Layer 7 of a small transformer language model trained on English Wikipedia (12 layers, counted from 0, width 128).
A neuron's activation on a vector x is SiLU(gate . x) times (in . x), where the dot is the dot product.
The model reads these tokens: "al" " cor" "por" "ations" " was" " held" " on" " " "2" " March" " " "2" "0" "2" "5" ","

The vector x that enters this layer's MLP at each token. A number n stands for (n - 500) times 0.011.
0 "al": 379 824 444 507 580 692 477 428 594 427 582 484 646 395 507 476 472 321 530 398 503 506 473 750 491 444 498 412 537 406 407 500 531 471 635 550 538 448 480 533 412 524 573 442 495 473 536 506 452 486 537 506 515 584 659 476 467 502 528 489 583 403 461 579 419 538 397 442 412 530 487 454 408 334 534 603 388 364 419 661 580 649 579 536 520 425 514 553 616 445 376 480 506 446 389 289 551 573 466 390 567 553 514 432 479 600 421 509 423 484 542 473 483 435 514 638 542 410 480 327 453 540 602 669 557 475 412 506
1 " cor": 352 767 567 701 651 550 456 406 517 453 500 542 525 424 546 563 583 429 502 458 576 460 499 668 528 492 671 523 398 413 500 470 369 635 531 543 337 541 399 605 467 643 494 507 540 412 587 372 469 541 597 520 453 284 684 414 543 563 470 533 602 402 633 604 234 438 364 613 592 526 379 492 352 406 492 606 347 459 490 540 657 618 477 406 624 447 439 412 567 328 681 466 480 415 519 362 545 318 782 434 495 531 420 484 430 669 453 457 411 584 530 478 553 681 456 481 577 570 444 424 653 541 424 541 419 388 421 614
2 "por": 341 624 539 344 439 565 407 409 565 336 572 529 433 646 595 369 503 482 472 355 613 591 437 531 546 413 494 407 544 493 338 534 443 427 673 526 320 485 457 372 509 614 373 487 431 432 552 476 627 329 678 744 375 444 464 460 238 505 336 613 582 452 562 439 189 474 319 581 619 268 482 433 419 475 540 525 477 424 618 438 780 342 567 403 538 523 684 512 507 503 537 478 675 110 478 461 460 367 601 431 386 680 433 368 544 652 535 561 356 601 237 503 421 608 487 501 461 651 498 361 502 547 679 664 545 582 279 654
3 "ations": 413 797 578 554 559 639 502 387 534 487 696 535 554 495 468 530 714 408 318 400 502 433 455 611 551 524 469 453 574 360 454 496 434 477 616 659 606 546 409 526 530 582 498 433 462 418 576 557 553 577 422 436 487 483 610 552 494 525 453 517 477 531 685 486 330 456 452 473 458 446 569 572 452 467 553 580 420 526 610 575 460 583 564 425 434 485 459 492 454 414 515 565 462 386 366 378 451 502 533 370 420 859 521 281 507 620 384 528 463 495 528 382 581 418 535 422 502 530 505 643 472 534 686 563 511 477 487 509
4 " was": 515 786 484 508 584 430 756 334 435 477 347 415 544 432 431 549 408 798 413 658 400 411 581 579 419 483 513 575 619 433 398 531 466 504 592 496 451 487 446 526 496 558 518 442 409 580 562 469 455 366 537 550 511 699 479 524 510 349 526 561 496 525 747 406 399 464 505 444 585 590 500 391 571 395 591 610 349 488 527 525 567 517 561 359 545 512 481 450 550 501 381 636 595 489 574 385 648 601 478 382 606 678 572 497 480 320 504 502 424 463 446 396 556 521 527 407 573 481 297 547 465 591 454 542 585 566 484 560
5 " held": 404 668 530 608 416 523 467 525 394 522 623 436 479 623 640 417 577 542 405 577 298 512 564 354 542 539 405 425 571 588 538 510 614 399 525 542 427 452 436 635 504 548 384 317 618 430 467 368 445 195 320 642 609 651 548 649 355 433 339 433 505 490 547 559 412 437 412 348 649 602 448 463 325 385 552 625 501 439 860 492 569 402 615 370 387 422 520 624 537 430 431 698 448 476 461 476 482 578 432 476 516 690 541 508 349 472 632 442 447 515 644 447 499 499 523 554 552 401 220 827 331 555 466 587 518 465 562 419
6 " on": 421 726 488 474 380 586 337 454 481 405 421 495 747 551 576 574 579 595 307 548 487 407 486 387 493 621 476 440 695 574 622 362 658 525 510 453 374 451 536 460 413 539 445 544 550 428 422 486 671 297 701 568 240 588 627 499 441 424 329 328 651 474 649 392 489 439 509 474 673 647 494 372 549 498 311 495 495 557 543 558 481 564 540 452 567 565 330 386 504 621 581 585 454 585 539 477 466 456 505 440 527 456 538 733 493 617 628 502 118 482 455 402 481 444 658 637 508 492 470 497 407 493 660 485 680 365 415 422
7 " ": 387 587 522 534 399 500 335 383 557 584 668 572 639 454 517 595 476 331 378 545 541 456 378 524 410 497 482 486 485 280 489 558 682 462 476 416 434 559 469 482 614 435 536 742 248 483 411 621 666 557 643 532 373 410 440 620 390 447 465 293 457 371 414 576 309 459 571 630 593 671 540 407 466 338 448 552 340 463 543 451 611 479 571 456 399 459 512 456 550 454 481 822 585 467 629 624 496 471 448 405 513 733 476 567 430 357 476 497 424 262 484 357 507 462 513 636 564 473 549 451 354 496 493 431 508 425 615 513
8 "2": 373 594 386 495 434 612 400 394 607 563 601 576 704 486 504 483 550 293 515 530 474 492 302 412 388 520 393 377 601 463 490 625 519 402 460 426 362 484 612 466 535 490 540 398 295 447 532 747 640 418 568 601 331 490 320 390 391 409 430 443 347 345 619 642 346 507 472 617 547 714 612 452 550 296 391 523 411 422 606 328 383 536 428 481 343 434 458 517 525 454 523 837 531 518 755 648 511 364 478 428 364 636 531 615 306 459 383 483 406 375 486 420 524 379 433 600 445 465 511 533 291 443 409 488 517 444 390 458
9 " March": 329 634 439 720 345 453 375 475 583 511 454 547 451 553 372 498 555 513 287 438 395 570 352 434 458 507 419 436 616 486 472 473 528 546 591 567 542 435 710 87 349 436 293 525 356 435 514 535 638 433 735 704 431 562 502 537 357 419 487 464 492 523 748 589 515 479 635 393 454 378 493 378 656 468 528 535 381 464 807 379 409 565 829 506 644 493 365 368 386 446 527 674 581 505 400 485 566 526 481 484 333 476 569 627 437 543 263 627 528 526 637 626 520 399 489 501 467 443 569 541 373 479 508 421 341 452 616 213
10 " ": 418 597 574 482 559 558 382 429 450 496 784 420 459 476 483 593 453 467 396 443 543 407 422 607 439 441 479 476 477 305 400 428 523 453 532 544 484 498 450 414 530 585 388 693 351 533 441 611 554 551 670 616 610 778 430 708 551 384 474 362 522 425 352 448 283 479 513 654 449 588 661 401 567 310 472 634 253 488 622 638 515 471 704 301 581 413 485 485 463 589 427 767 489 538 449 535 517 495 619 470 537 785 412 622 529 441 476 523 492 319 584 560 462 668 552 536 417 469 392 405 479 393 474 479 428 469 556 433
11 "2": 304 614 430 423 617 558 478 485 516 466 698 420 569 622 525 484 408 436 558 435 479 402 412 535 397 446 413 424 596 392 433 532 275 407 483 543 470 417 607 474 464 638 528 366 379 551 597 732 592 450 564 691 572 807 369 515 470 304 433 478 354 427 549 511 325 483 434 678 421 561 709 431 586 250 394 539 314 471 617 525 266 510 585 386 605 430 461 625 431 479 407 767 356 618 540 571 486 297 655 455 410 693 484 688 399 600 382 500 519 377 532 520 458 549 508 505 271 487 415 512 377 369 413 543 504 445 347 444
12 "0": 449 612 477 505 721 482 420 406 483 430 580 429 490 429 494 451 628 559 460 397 562 542 260 443 468 405 410 379 456 373 539 464 338 498 596 404 362 440 656 283 484 604 250 495 363 532 621 702 502 420 644 487 732 630 452 458 420 416 552 415 444 607 665 486 363 564 367 649 516 429 658 352 592 275 434 490 440 574 602 644 363 641 704 438 556 445 592 598 342 615 401 665 479 415 430 653 550 410 650 478 437 607 371 603 517 443 409 496 375 529 584 725 517 645 971 402 380 474 369 489 457 368 423 553 505 417 483 412
13 "2": 454 580 504 385 818 530 399 597 452 478 700 493 602 575 549 547 519 409 612 488 412 433 396 502 420 583 308 471 501 500 398 379 358 382 558 603 405 581 713 301 551 511 693 402 230 557 505 626 506 402 432 593 444 718 366 468 438 320 513 468 358 678 544 449 286 412 458 682 583 491 654 378 490 281 476 665 350 282 613 552 384 605 511 438 661 366 485 624 365 564 502 685 285 621 445 621 445 364 471 363 407 684 597 543 479 511 397 643 323 355 522 381 573 391 689 438 390 523 327 548 550 345 333 528 486 578 394 400
14 "5": 454 660 364 501 640 510 364 444 499 521 642 470 386 687 281 393 608 308 411 428 508 476 322 478 479 589 475 506 674 461 690 407 695 388 577 550 315 370 551 331 295 489 461 441 517 596 499 672 435 412 366 593 509 427 426 583 458 498 630 499 457 448 500 444 450 374 592 627 541 614 472 348 546 409 538 684 344 406 774 323 462 478 615 418 527 503 577 473 504 438 569 726 552 751 411 501 600 568 888 471 388 551 439 523 471 519 670 483 403 445 700 524 472 438 808 504 495 367 378 430 464 485 510 494 654 478 411 468
15 ",": 513 753 457 545 589 485 572 543 447 426 696 453 443 532 403 589 486 512 296 355 643 410 550 506 373 512 499 614 536 488 622 362 434 315 544 475 589 394 550 409 414 645 540 508 447 590 590 681 453 440 459 538 407 410 441 661 499 297 553 520 519 478 593 459 534 421 529 402 595 438 447 425 552 389 566 624 456 424 618 467 492 517 436 289 593 492 484 478 504 322 533 667 484 551 428 533 559 469 764 642 566 609 435 590 431 451 621 700 546 579 547 501 488 378 614 459 559 531 419 673 473 390 416 575 568 450 499 495

Each question shows the input weights of one neuron of the MLP. A number n stands for (n - 500) times 0.00097.

n290 gate: 500 418 634 610 751 614 517 330 514 479 624 503 376 357 752 540 575 462 744 465 420 759 406 398 509 432 528 562 423 494 283 392 273 445 132 479 552 826 455 472 640 402 486 516 489 682 455 701 500 396 493 345 615 440 514 313 414 547 490 435 439 472 441 388 603 468 459 528 528 542 431 470 675 543 582 529 684 638 739 552 640 580 624 406 563 607 507 531 717 420 542 464 382 757 534 490 318 500 347 490 692 562 460 479 616 446 550 549 514 691 668 678 560 483 528 496 500 387 556 560 631 564 469 410 640 465 510 440
n290 in: 565 474 560 684 542 481 556 516 467 497 639 385 407 329 454 727 325 339 542 507 579 372 389 546 500 296 423 720 599 527 311 520 457 574 477 393 369 586 344 347 441 493 618 589 612 516 565 666 477 487 445 461 458 477 558 524 494 262 326 420 471 599 395 571 510 533 331 481 530 543 734 396 490 587 619 681 585 464 648 516 302 562 568 598 361 422 630 659 621 604 645 464 503 573 373 290 629 561 423 536 648 580 541 438 632 450 503 520 618 590 464 421 639 608 480 351 516 226 358 513 570 430 625 617 474 454 669 314
On which token does it fire most? 12 "0"

n149 gate: 432 378 500 636 388 509 580 326 579 597 516 326 461 440 642 525 269 409 647 477 474 357 648 601 524 228 586 449 507 441 414 288 460 356 506 484 578 383 349 460 516 611 244 636 464 585 471 323 349 659 375 551 649 589 669 428 532 463 341 446 475 605 445 490 606 484 355 416 302 487 481 400 461 523 548 497 396 445 410 432 282 542 554 665 477 481 497 436 544 668 500 458 597 294 484 581 425 661 500 480 503 488 276 616 641 416 282 445 675 533 337 331 559 607 493 546 450 692 536 503 460 418 458 535 533 665 494 447
n149 in: 416 483 503 794 378 631 519 500 520 448 615 222 500 364 243 434 415 675 422 487 455 487 720 485 515 593 668 410 542 396 702 435 451 516 264 516 655 598 500 500 328 519 552 415 500 383 561 418 292 460 529 436 468 497 487 530 506 416 536 656 446 634 428 589 714 412 407 362 701 543 458 559 565 417 561 424 274 481 543 571 481 286 519 562 644 542 618 539 535 723 546 422 380 454 494 640 484 585 666 562 398 561 503 664 392 422 453 490 416 665 471 445 605 532 566 520 584 711 477 642 582 563 432 571 715 529 574 503
On which two tokens does it fire most, strongest first? 7 " ", 8 "2"

n311 gate: 642 519 641 489 536 246 448 274 601 398 663 261 533 466 609 362 514 584 493 482 632 518 578 255 467 377 373 529 592 768 462 419 463 280 496 605 624 529 515 288 816 485 482 476 474 460 471 541 438 461 684 522 500 655 504 497 590 402 471 392 674 174 449 507 608 467 406 525 455 633 402 295 441 343 514 669 482 569 575 678 261 405 395 463 367 478 414 424 368 335 338 429 251 385 326 405 507 614 567 452 547 407 413 449 614 785 519 562 654 347 585 500 526 452 433 652 271 363 386 496 582 450 610 366 533 536 547 672
n311 in: 527 547 484 743 456 444 513 581 604 568 654 493 683 500 334 493 467 660 428 452 527 391 477 494 407 709 448 439 435 615 407 524 521 446 714 598 493 438 385 573 339 445 660 545 473 517 551 793 557 477 611 709 463 469 360 566 477 331 677 637 480 290 476 370 521 367 638 379 601 431 426 536 551 476 617 573 415 386 640 629 379 633 560 286 627 402 362 567 467 493 435 468 432 510 424 347 342 560 552 572 436 538 595 442 479 464 461 822 765 386 493 745 586 316 403 452 438 510 414 649 583 345 616 318 285 398 524 360
On which token does it fire most? 10 " "

n239 gate: 592 474 485 617 490 357 544 392 446 301 701 513 413 338 575 586 551 477 497 694 615 523 497 382 613 416 715 640 493 729 500 401 319 565 474 533 319 477 373 380 629 592 549 435 540 464 644 307 533 519 526 386 359 337 481 315 487 494 457 665 532 390 252 700 587 596 376 699 627 460 409 405 569 463 494 739 618 598 500 546 563 378 464 658 537 412 537 549 513 563 427 549 608 357 554 560 666 465 352 342 594 485 534 346 364 595 282 592 520 547 540 276 377 342 413 503 392 607 566 419 436 414 424 484 533 402 637 449
n239 in: 400 520 463 558 520 542 516 603 551 510 348 578 731 250 430 494 497 907 299 416 473 844 318 468 503 555 380 546 392 380 440 500 483 408 400 593 604 611 364 422 460 440 601 701 470 517 537 391 533 420 583 500 507 615 470 447 645 587 517 674 533 558 507 513 650 379 510 450 473 520 537 361 456 555 569 531 433 427 737 350 474 601 503 426 439 420 691 623 693 487 601 497 614 310 672 426 567 631 527 399 629 497 469 480 463 342 392 640 306 579 129 611 565 530 572 446 452 589 500 469 422 649 456 450 537 437 413 465
On which token does it fire most, and how strongly? 2 "por", at about 2.3

n215 gate: 662 529 564 463 421 529 513 378 743 477 376 445 497 602 668 423 336 371 637 473 454 364 526 441 569 524 584 395 736 539 394 639 349 578 685 648 563 563 342 429 517 414 480 367 423 629 497 544 356 322 474 392 553 624 516 476 461 443 378 445 461 353 394 302 551 430 677 408 405 617 359 449 483 412 471 534 536 402 602 289 627 490 624 447 416 513 500 290 584 544 380 577 447 376 458 573 350 667 429 467 695 590 640 632 427 675 229 381 474 500 523 742 631 394 624 533 468 627 583 483 429 516 503 372 450 272 609 633
n215 in: 520 433 583 422 309 407 744 626 266 464 507 571 500 432 497 407 513 607 439 623 340 470 419 557 394 476 666 839 560 500 689 453 364 500 414 440 370 668 632 537 383 440 383 453 346 610 510 591 507 241 467 460 281 534 546 552 303 287 463 657 315 547 426 568 436 450 741 487 463 473 510 445 460 357 362 350 457 678 585 440 618 623 625 427 503 493 507 526 396 542 497 401 686 409 568 542 433 591 609 691 421 585 459 470 396 423 576 676 450 656 587 417 470 467 507 436 567 677 533 497 605 519 433 269 533 530 662 490
On which token does it fire most? 9 " March"

n209 gate: 538 570 474 582 479 547 383 566 582 549 493 555 443 572 768 493 616 511 497 405 686 313 748 474 583 471 425 538 577 372 599 588 300 466 381 263 682 772 580 350 570 250 447 343 518 511 563 383 379 503 514 212 615 479 555 542 635 259 518 472 439 330 377 404 407 486 486 556 500 638 347 486 440 382 500 579 405 545 353 545 345 416 272 514 429 524 593 406 349 329 532 523 567 475 517 463 638 357 565 349 565 546 692 605 571 362 511 842 525 325 486 616 624 563 618 450 399 310 514 310 414 405 405 458 532 455 357 625
n209 in: 478 373 439 558 459 530 350 465 500 651 522 500 375 555 534 530 525 623 477 715 367 655 552 503 443 603 651 640 563 410 512 490 394 696 409 503 610 551 572 555 262 342 509 636 592 506 563 637 644 397 584 419 528 401 494 430 575 467 408 447 543 455 633 494 455 468 516 660 590 599 381 448 659 352 671 607 522 597 558 519 621 731 463 500 471 456 279 707 371 421 513 406 368 551 580 467 421 669 280 551 578 417 520 622 414 549 448 337 620 510 484 557 513 487 484 561 658 338 570 207 442 408 297 331 424 638 550 461
On which token does it fire most, and how strongly? 2 "por", at about 1

n317 gate: 535 301 465 426 514 443 507 472 458 469 469 486 307 390 421 634 561 319 590 424 417 601 517 539 494 436 518 425 566 443 598 618 303 347 410 693 455 535 407 398 653 274 549 448 657 576 435 353 459 600 630 644 503 321 415 417 401 460 573 429 389 626 650 459 712 716 541 308 514 679 476 610 497 394 323 706 403 606 436 583 872 472 613 379 367 459 644 435 409 463 556 490 580 426 440 417 486 561 468 451 796 461 318 507 566 363 374 438 424 338 629 295 581 476 563 318 453 520 747 680 504 654 552 527 403 438 379 590
n317 in: 652 585 575 507 317 513 621 603 447 668 651 443 688 507 513 619 370 581 578 643 526 562 465 457 630 580 546 644 624 461 454 412 517 538 497 384 571 275 584 338 520 513 523 667 510 536 574 500 677 459 644 365 351 520 538 497 394 593 390 570 671 273 233 586 371 281 516 658 437 307 548 406 539 467 538 503 614 429 373 600 460 484 369 471 444 458 474 658 310 397 480 449 390 631 478 512 461 519 673 490 344 546 601 309 317 622 678 477 607 483 500 445 355 370 378 444 462 414 516 702 480 560 575 542 422 733 623 425
On which three tokens does it fire most, strongest first? 12 "0", 7 " ", 14 "5"

n69 gate: 450 506 589 397 530 497 324 357 548 420 507 405 629 689 557 490 402 480 568 483 537 655 640 449 582 366 739 464 621 595 380 554 425 411 416 577 510 493 483 541 520 376 497 387 412 608 640 205 371 545 397 268 340 493 457 454 589 391 554 533 663 693 547 425 531 675 590 610 497 652 593 552 332 391 338 778 440 573 400 583 397 463 457 423 327 617 466 586 376 735 375 357 390 480 584 497 487 356 606 413 563 557 358 627 598 439 476 620 383 579 473 362 439 292 449 554 616 401 352 384 500 451 520 377 460 797 667 545
n69 in: 466 555 543 599 422 430 491 263 430 428 534 347 446 397 590 440 497 613 514 387 528 535 427 657 620 545 391 447 497 543 527 550 277 515 572 609 813 427 391 411 557 535 431 350 554 465 422 573 568 605 639 444 553 567 525 558 537 605 503 715 531 468 465 586 599 614 680 578 391 620 534 663 317 436 389 452 582 522 304 769 599 519 543 626 345 484 408 618 515 515 519 477 541 497 381 386 481 408 526 516 540 402 393 369 535 446 386 528 594 733 364 469 446 472 85 471 437 478 629 353 468 570 484 453 374 412 463 569
On which token does it fire most? 14 "5"

n226 gate: 655 397 483 421 755 404 426 448 674 373 549 600 519 490 555 536 509 637 403 404 534 615 292 465 458 459 500 586 407 614 430 447 225 585 438 466 630 641 420 509 590 285 478 625 572 612 540 541 632 518 442 583 314 525 396 362 344 432 637 409 557 377 491 500 642 497 509 466 601 553 574 521 416 437 503 681 481 402 500 515 643 407 506 512 349 506 405 457 548 360 434 526 450 444 443 482 481 479 338 350 503 526 484 265 519 354 465 602 373 690 481 422 396 410 383 437 527 326 587 399 292 305 466 549 375 407 722 542
n226 in: 373 454 560 370 460 554 396 392 611 611 598 427 399 592 571 506 645 360 698 593 652 553 545 649 444 430 614 429 544 480 462 360 551 314 596 349 494 531 435 424 516 460 578 381 716 444 617 453 463 631 515 509 580 330 503 681 460 461 491 491 521 374 497 290 456 625 457 472 437 390 515 422 565 544 582 452 711 500 618 605 488 310 384 624 679 435 601 657 485 568 534 503 413 569 548 655 559 678 529 628 491 278 625 583 372 625 478 463 804 547 441 522 377 484 598 663 428 656 622 516 459 404 453 386 481 556 423 595
On which token does it fire most, and how strongly? 6 " on", at about 0.56

n506 gate: 401 541 400 525 607 620 580 226 535 374 610 651 418 446 512 628 524 599 471 723 463 491 545 369 539 525 617 439 472 560 515 662 478 399 432 451 386 506 313 450 606 525 466 462 631 596 602 597 641 551 589 463 460 440 381 617 396 429 450 543 633 321 460 167 516 662 408 657 449 628 512 578 453 462 534 602 299 534 471 497 574 457 469 475 525 466 330 531 515 476 416 506 525 681 617 518 537 651 522 581 515 558 542 506 437 443 513 435 485 702 413 633 390 478 415 365 345 372 391 759 582 638 528 564 603 506 771 577
n506 in: 507 589 382 510 516 370 421 474 345 310 565 558 651 493 569 713 622 503 497 639 457 629 526 416 273 446 564 539 490 421 537 431 648 532 490 290 405 473 372 577 812 503 503 432 613 507 431 604 441 677 533 474 553 507 445 570 529 371 635 639 458 390 517 464 436 583 389 618 325 493 464 713 487 661 490 591 385 637 524 431 462 622 529 457 553 342 678 513 654 592 414 714 727 457 545 794 613 503 260 579 542 500 554 487 430 475 555 405 411 507 513 507 771 645 316 450 414 441 556 527 436 538 364 467 348 668 395 462
On which token does it fire most? 4 " was"

n379 gate: 517 428 662 402 697 542 351 513 388 441 896 497 476 510 513 558 396 343 328 387 497 300 487 597 527 324 358 438 553 591 462 327 635 412 580 589 802 513 421 571 630 330 434 453 537 840 583 557 451 494 546 566 540 574 683 356 497 319 590 305 581 682 560 419 520 470 414 642 473 530 428 554 547 608 471 425 530 595 493 517 522 566 618 394 403 556 618 533 425 627 440 608 364 584 542 624 671 329 486 490 657 538 404 480 473 596 503 586 450 615 547 503 318 444 368 507 471 428 467 575 328 436 600 428 553 285 556 561
n379 in: 587 565 515 246 353 690 620 551 414 387 449 610 566 510 689 740 632 526 464 461 458 585 475 463 553 533 411 385 523 538 592 536 493 370 413 314 584 357 526 592 536 539 597 512 396 331 359 385 337 450 503 426 242 578 360 545 490 531 794 478 484 471 367 424 431 380 365 468 671 402 276 609 302 553 411 344 468 535 546 606 435 591 478 377 526 610 510 327 500 615 429 452 442 284 506 640 370 475 612 519 522 482 543 371 533 572 544 590 461 638 591 662 503 645 579 320 403 567 331 286 437 484 546 542 601 497 468 627
On which token does it fire most, and how strongly? 6 " on", at about 1.4

n482 gate: 656 550 608 491 446 634 391 536 518 296 595 403 408 469 335 480 333 467 450 412 732 455 649 332 360 327 494 539 385 503 392 476 586 393 665 635 497 539 437 561 445 579 452 551 397 439 470 402 506 546 461 602 419 537 470 380 322 486 452 488 697 561 497 544 632 627 416 500 515 674 596 480 633 555 269 809 328 661 379 512 610 723 679 491 537 476 531 473 503 564 476 279 452 460 494 546 391 474 441 470 530 466 438 605 488 474 706 503 614 537 558 488 457 428 564 491 488 435 348 392 540 433 445 566 573 488 512 543
n482 in: 542 624 578 571 482 564 558 371 429 560 449 403 558 324 563 305 423 433 308 642 660 366 608 463 492 568 500 449 555 483 355 558 651 607 479 647 524 330 506 469 397 509 488 463 333 539 248 469 479 314 604 479 587 320 619 480 437 413 512 287 465 506 461 299 451 527 389 632 327 546 539 523 509 475 634 289 548 548 478 566 538 418 539 651 405 497 518 497 568 483 457 626 322 573 518 364 503 515 500 664 331 520 600 539 640 491 381 365 415 500 372 539 408 485 657 686 506 452 543 620 429 637 564 596 621 356 425 474
On which three tokens does it fire most, strongest first? 6 " on", 0 "al", 10 " "

n509 gate: 413 465 346 668 699 558 689 550 507 430 576 516 357 792 473 400 314 621 503 466 601 541 360 402 652 593 452 580 402 485 294 402 442 500 530 660 587 503 610 616 449 365 608 487 591 379 523 469 414 345 387 480 527 486 467 481 477 526 601 431 755 476 463 293 606 480 404 560 572 649 414 594 493 483 431 414 389 424 545 684 432 429 735 517 520 426 452 373 631 378 378 422 607 524 412 758 250 422 414 490 483 554 583 784 571 381 559 490 430 616 409 345 517 433 671 510 464 692 507 380 329 594 453 550 611 376 620 674
n509 in: 415 500 741 555 497 454 367 732 281 478 619 546 365 481 525 667 602 554 625 449 418 567 433 610 471 513 429 425 506 410 557 465 510 472 260 491 696 468 462 609 462 484 478 533 494 627 418 410 481 494 444 466 547 430 565 523 603 506 557 596 543 721 541 614 506 360 444 375 455 490 437 707 417 532 553 594 607 531 490 541 585 421 634 560 541 739 420 547 472 379 538 606 443 468 411 300 455 577 413 500 562 619 683 544 487 512 363 708 639 542 481 589 215 269 622 494 400 812 583 406 609 631 589 541 573 390 497 549
On which token does it fire most? 8 "2"

n316 gate: 690 385 631 454 527 265 576 251 408 372 459 524 588 646 555 343 331 584 760 270 444 675 493 425 412 401 401 610 500 459 556 476 454 507 445 355 247 584 524 419 528 389 337 354 577 490 586 539 421 750 527 466 497 612 445 596 678 712 469 428 581 261 507 388 535 741 483 421 518 577 455 450 479 564 490 685 490 435 568 403 213 653 449 556 479 631 465 590 486 560 524 326 379 247 436 520 479 649 550 319 517 330 360 573 549 617 442 586 673 461 573 371 676 420 366 521 460 548 538 323 454 453 517 459 374 497 597 447
n316 in: 434 509 534 510 569 660 598 549 574 675 690 513 379 486 586 621 455 400 421 523 503 470 494 444 644 781 544 281 590 403 509 666 419 568 619 691 599 380 487 500 503 610 619 565 654 583 289 440 441 500 588 467 592 510 477 417 546 373 420 474 377 560 577 795 750 337 575 622 280 446 526 299 517 358 490 351 483 566 493 576 678 513 474 556 386 351 662 365 510 529 617 611 626 426 327 567 357 552 547 307 663 537 623 596 597 449 565 285 530 557 413 630 372 361 460 564 350 559 390 581 517 365 523 424 646 576 477 554
On which token does it fire most, and how strongly? 1 " cor", at about 0.19

n227 gate: 712 407 471 388 689 503 601 539 637 532 566 448 604 478 588 681 403 436 507 319 362 611 610 574 642 594 533 598 653 390 400 230 522 329 408 496 454 514 486 522 653 162 631 414 468 482 468 579 388 371 423 314 489 522 563 467 556 734 631 503 317 410 593 285 731 553 454 577 431 579 598 466 557 504 441 700 465 381 558 645 503 475 665 418 597 401 475 535 531 422 379 421 546 493 428 527 675 648 478 393 322 203 595 528 622 759 467 500 337 424 504 592 716 408 349 769 452 528 639 305 352 620 439 570 525 500 500 572
n227 in: 581 535 578 672 594 340 371 443 538 520 440 645 250 410 614 500 437 375 544 537 473 622 556 506 469 369 610 724 497 386 510 432 541 523 416 507 672 221 668 425 388 480 557 664 476 575 614 534 460 529 473 400 325 418 450 472 334 490 314 487 582 596 483 431 256 374 557 403 521 466 420 383 503 658 414 631 260 417 445 379 400 480 353 426 289 463 517 467 619 597 666 425 446 578 533 383 609 507 452 466 434 405 566 429 503 682 608 409 422 503 296 544 298 237 596 500 370 490 337 507 527 647 680 681 436 789 369 487
On which token does it fire most? 0 "al"

n135 gate: 559 379 497 668 412 414 610 264 396 523 754 558 667 598 503 522 596 447 616 434 434 347 746 447 428 763 618 500 454 503 416 533 540 409 431 611 605 453 579 443 493 563 457 364 490 490 539 406 415 557 598 693 704 547 682 503 669 569 388 516 484 691 198 387 712 364 533 565 503 580 395 462 513 779 464 446 385 435 632 510 408 523 507 513 537 586 460 454 416 323 563 414 444 543 356 614 440 532 703 633 597 559 575 707 507 700 503 530 612 547 483 404 527 609 376 673 500 646 460 416 611 538 337 490 629 553 490 459
n135 in: 592 479 443 475 530 518 667 420 610 638 567 383 631 535 479 435 491 549 517 429 454 701 443 349 464 708 550 515 259 585 477 522 550 327 512 567 509 407 564 606 466 414 580 751 512 426 488 447 540 432 394 616 488 466 642 523 527 338 371 473 521 550 379 431 481 608 451 396 434 540 518 565 494 582 461 503 574 555 342 460 651 448 302 559 357 528 481 363 398 603 413 346 383 668 569 438 438 593 554 655 527 454 818 534 456 482 529 368 432 327 537 284 381 589 419 397 435 427 562 541 422 652 652 469 203 577 607 488
On which token does it fire most, and how strongly? 12 "0", at about 0.67

n349 gate: 391 306 610 608 608 579 500 456 538 653 568 483 528 433 398 576 617 617 487 596 791 441 553 296 429 566 503 669 455 582 452 311 396 530 292 565 558 366 405 371 386 243 329 247 483 393 418 490 537 378 628 324 435 611 534 497 574 552 815 456 477 566 641 386 653 679 419 561 392 379 381 507 558 364 591 500 603 551 381 575 618 479 605 476 483 377 427 561 413 576 438 535 449 341 566 490 493 343 339 600 325 571 451 473 472 405 479 401 733 420 338 579 510 384 580 683 411 625 593 451 343 580 200 395 510 507 544 546
n349 in: 733 492 609 592 540 572 583 534 341 336 282 424 314 487 534 548 448 712 483 425 528 522 548 491 469 506 414 445 409 397 609 278 506 521 484 457 469 516 608 551 550 484 453 410 594 147 385 645 460 584 531 441 478 550 344 537 353 690 643 454 470 623 484 509 582 563 808 253 449 258 469 506 628 551 466 624 628 377 640 466 584 369 408 413 431 441 519 713 591 530 556 630 478 500 609 485 481 379 468 469 368 397 490 553 641 512 519 503 372 437 475 634 547 469 516 374 575 561 503 402 408 422 487 636 487 469 534 422
On which token does it fire most? 12 "0"

n372 gate: 621 400 455 580 448 336 488 357 570 236 668 478 533 463 500 475 459 375 524 425 667 385 484 497 429 584 333 698 618 509 565 415 207 490 330 529 497 404 533 314 711 477 520 423 507 438 526 606 438 657 561 623 493 546 313 527 687 622 474 494 577 298 651 574 563 602 393 584 550 411 523 506 302 664 571 520 428 471 386 826 563 762 432 461 414 591 457 318 519 522 642 409 493 540 586 610 500 561 403 484 387 488 588 419 659 557 646 445 582 507 582 438 374 618 503 530 497 313 516 360 577 430 434 630 382 598 718 509
n372 in: 526 373 573 638 490 672 431 487 551 530 621 307 584 601 474 414 310 533 555 536 639 487 519 478 476 595 416 582 659 576 753 367 591 341 464 612 533 360 467 534 646 493 450 559 400 490 641 701 556 563 621 379 437 326 620 442 614 462 626 607 506 376 477 332 618 450 353 546 466 323 457 554 258 675 425 395 381 503 449 549 484 467 461 447 543 470 456 752 613 465 703 509 510 537 462 601 347 275 375 298 367 575 456 618 407 440 599 523 632 311 234 523 477 474 544 360 312 503 616 389 503 730 586 441 387 487 467 433
On which three tokens does it fire most, strongest first? 4 " was", 9 " March", 5 " held"

n262 gate: 609 611 517 389 493 626 538 641 459 645 730 667 600 638 677 623 546 504 248 639 431 544 299 527 781 351 641 622 591 313 500 445 618 514 540 482 442 427 384 326 577 412 351 490 515 770 580 349 500 731 507 385 344 552 629 450 500 490 489 325 461 467 339 347 485 434 482 486 329 482 500 637 665 693 665 515 660 525 455 504 291 354 410 533 540 409 578 540 756 385 427 497 500 529 479 483 397 429 496 453 761 709 357 388 456 392 474 504 638 574 405 398 478 384 641 695 633 504 621 571 404 317 588 504 314 290 591 664
n262 in: 802 571 472 510 446 332 539 446 493 490 520 420 465 395 476 205 510 401 610 520 585 490 668 455 219 465 531 335 616 484 394 514 348 453 368 682 381 777 703 642 568 514 582 592 620 503 449 486 217 539 423 264 571 497 440 525 413 308 449 387 503 472 589 413 341 459 507 429 535 493 544 559 517 597 497 667 435 527 573 510 477 490 446 718 194 439 476 416 649 324 490 639 466 411 658 425 695 424 434 572 416 385 704 317 445 467 380 497 405 396 401 510 569 452 524 390 434 477 390 434 268 652 541 476 473 537 470 572
On which token does it fire most? 3 "ations"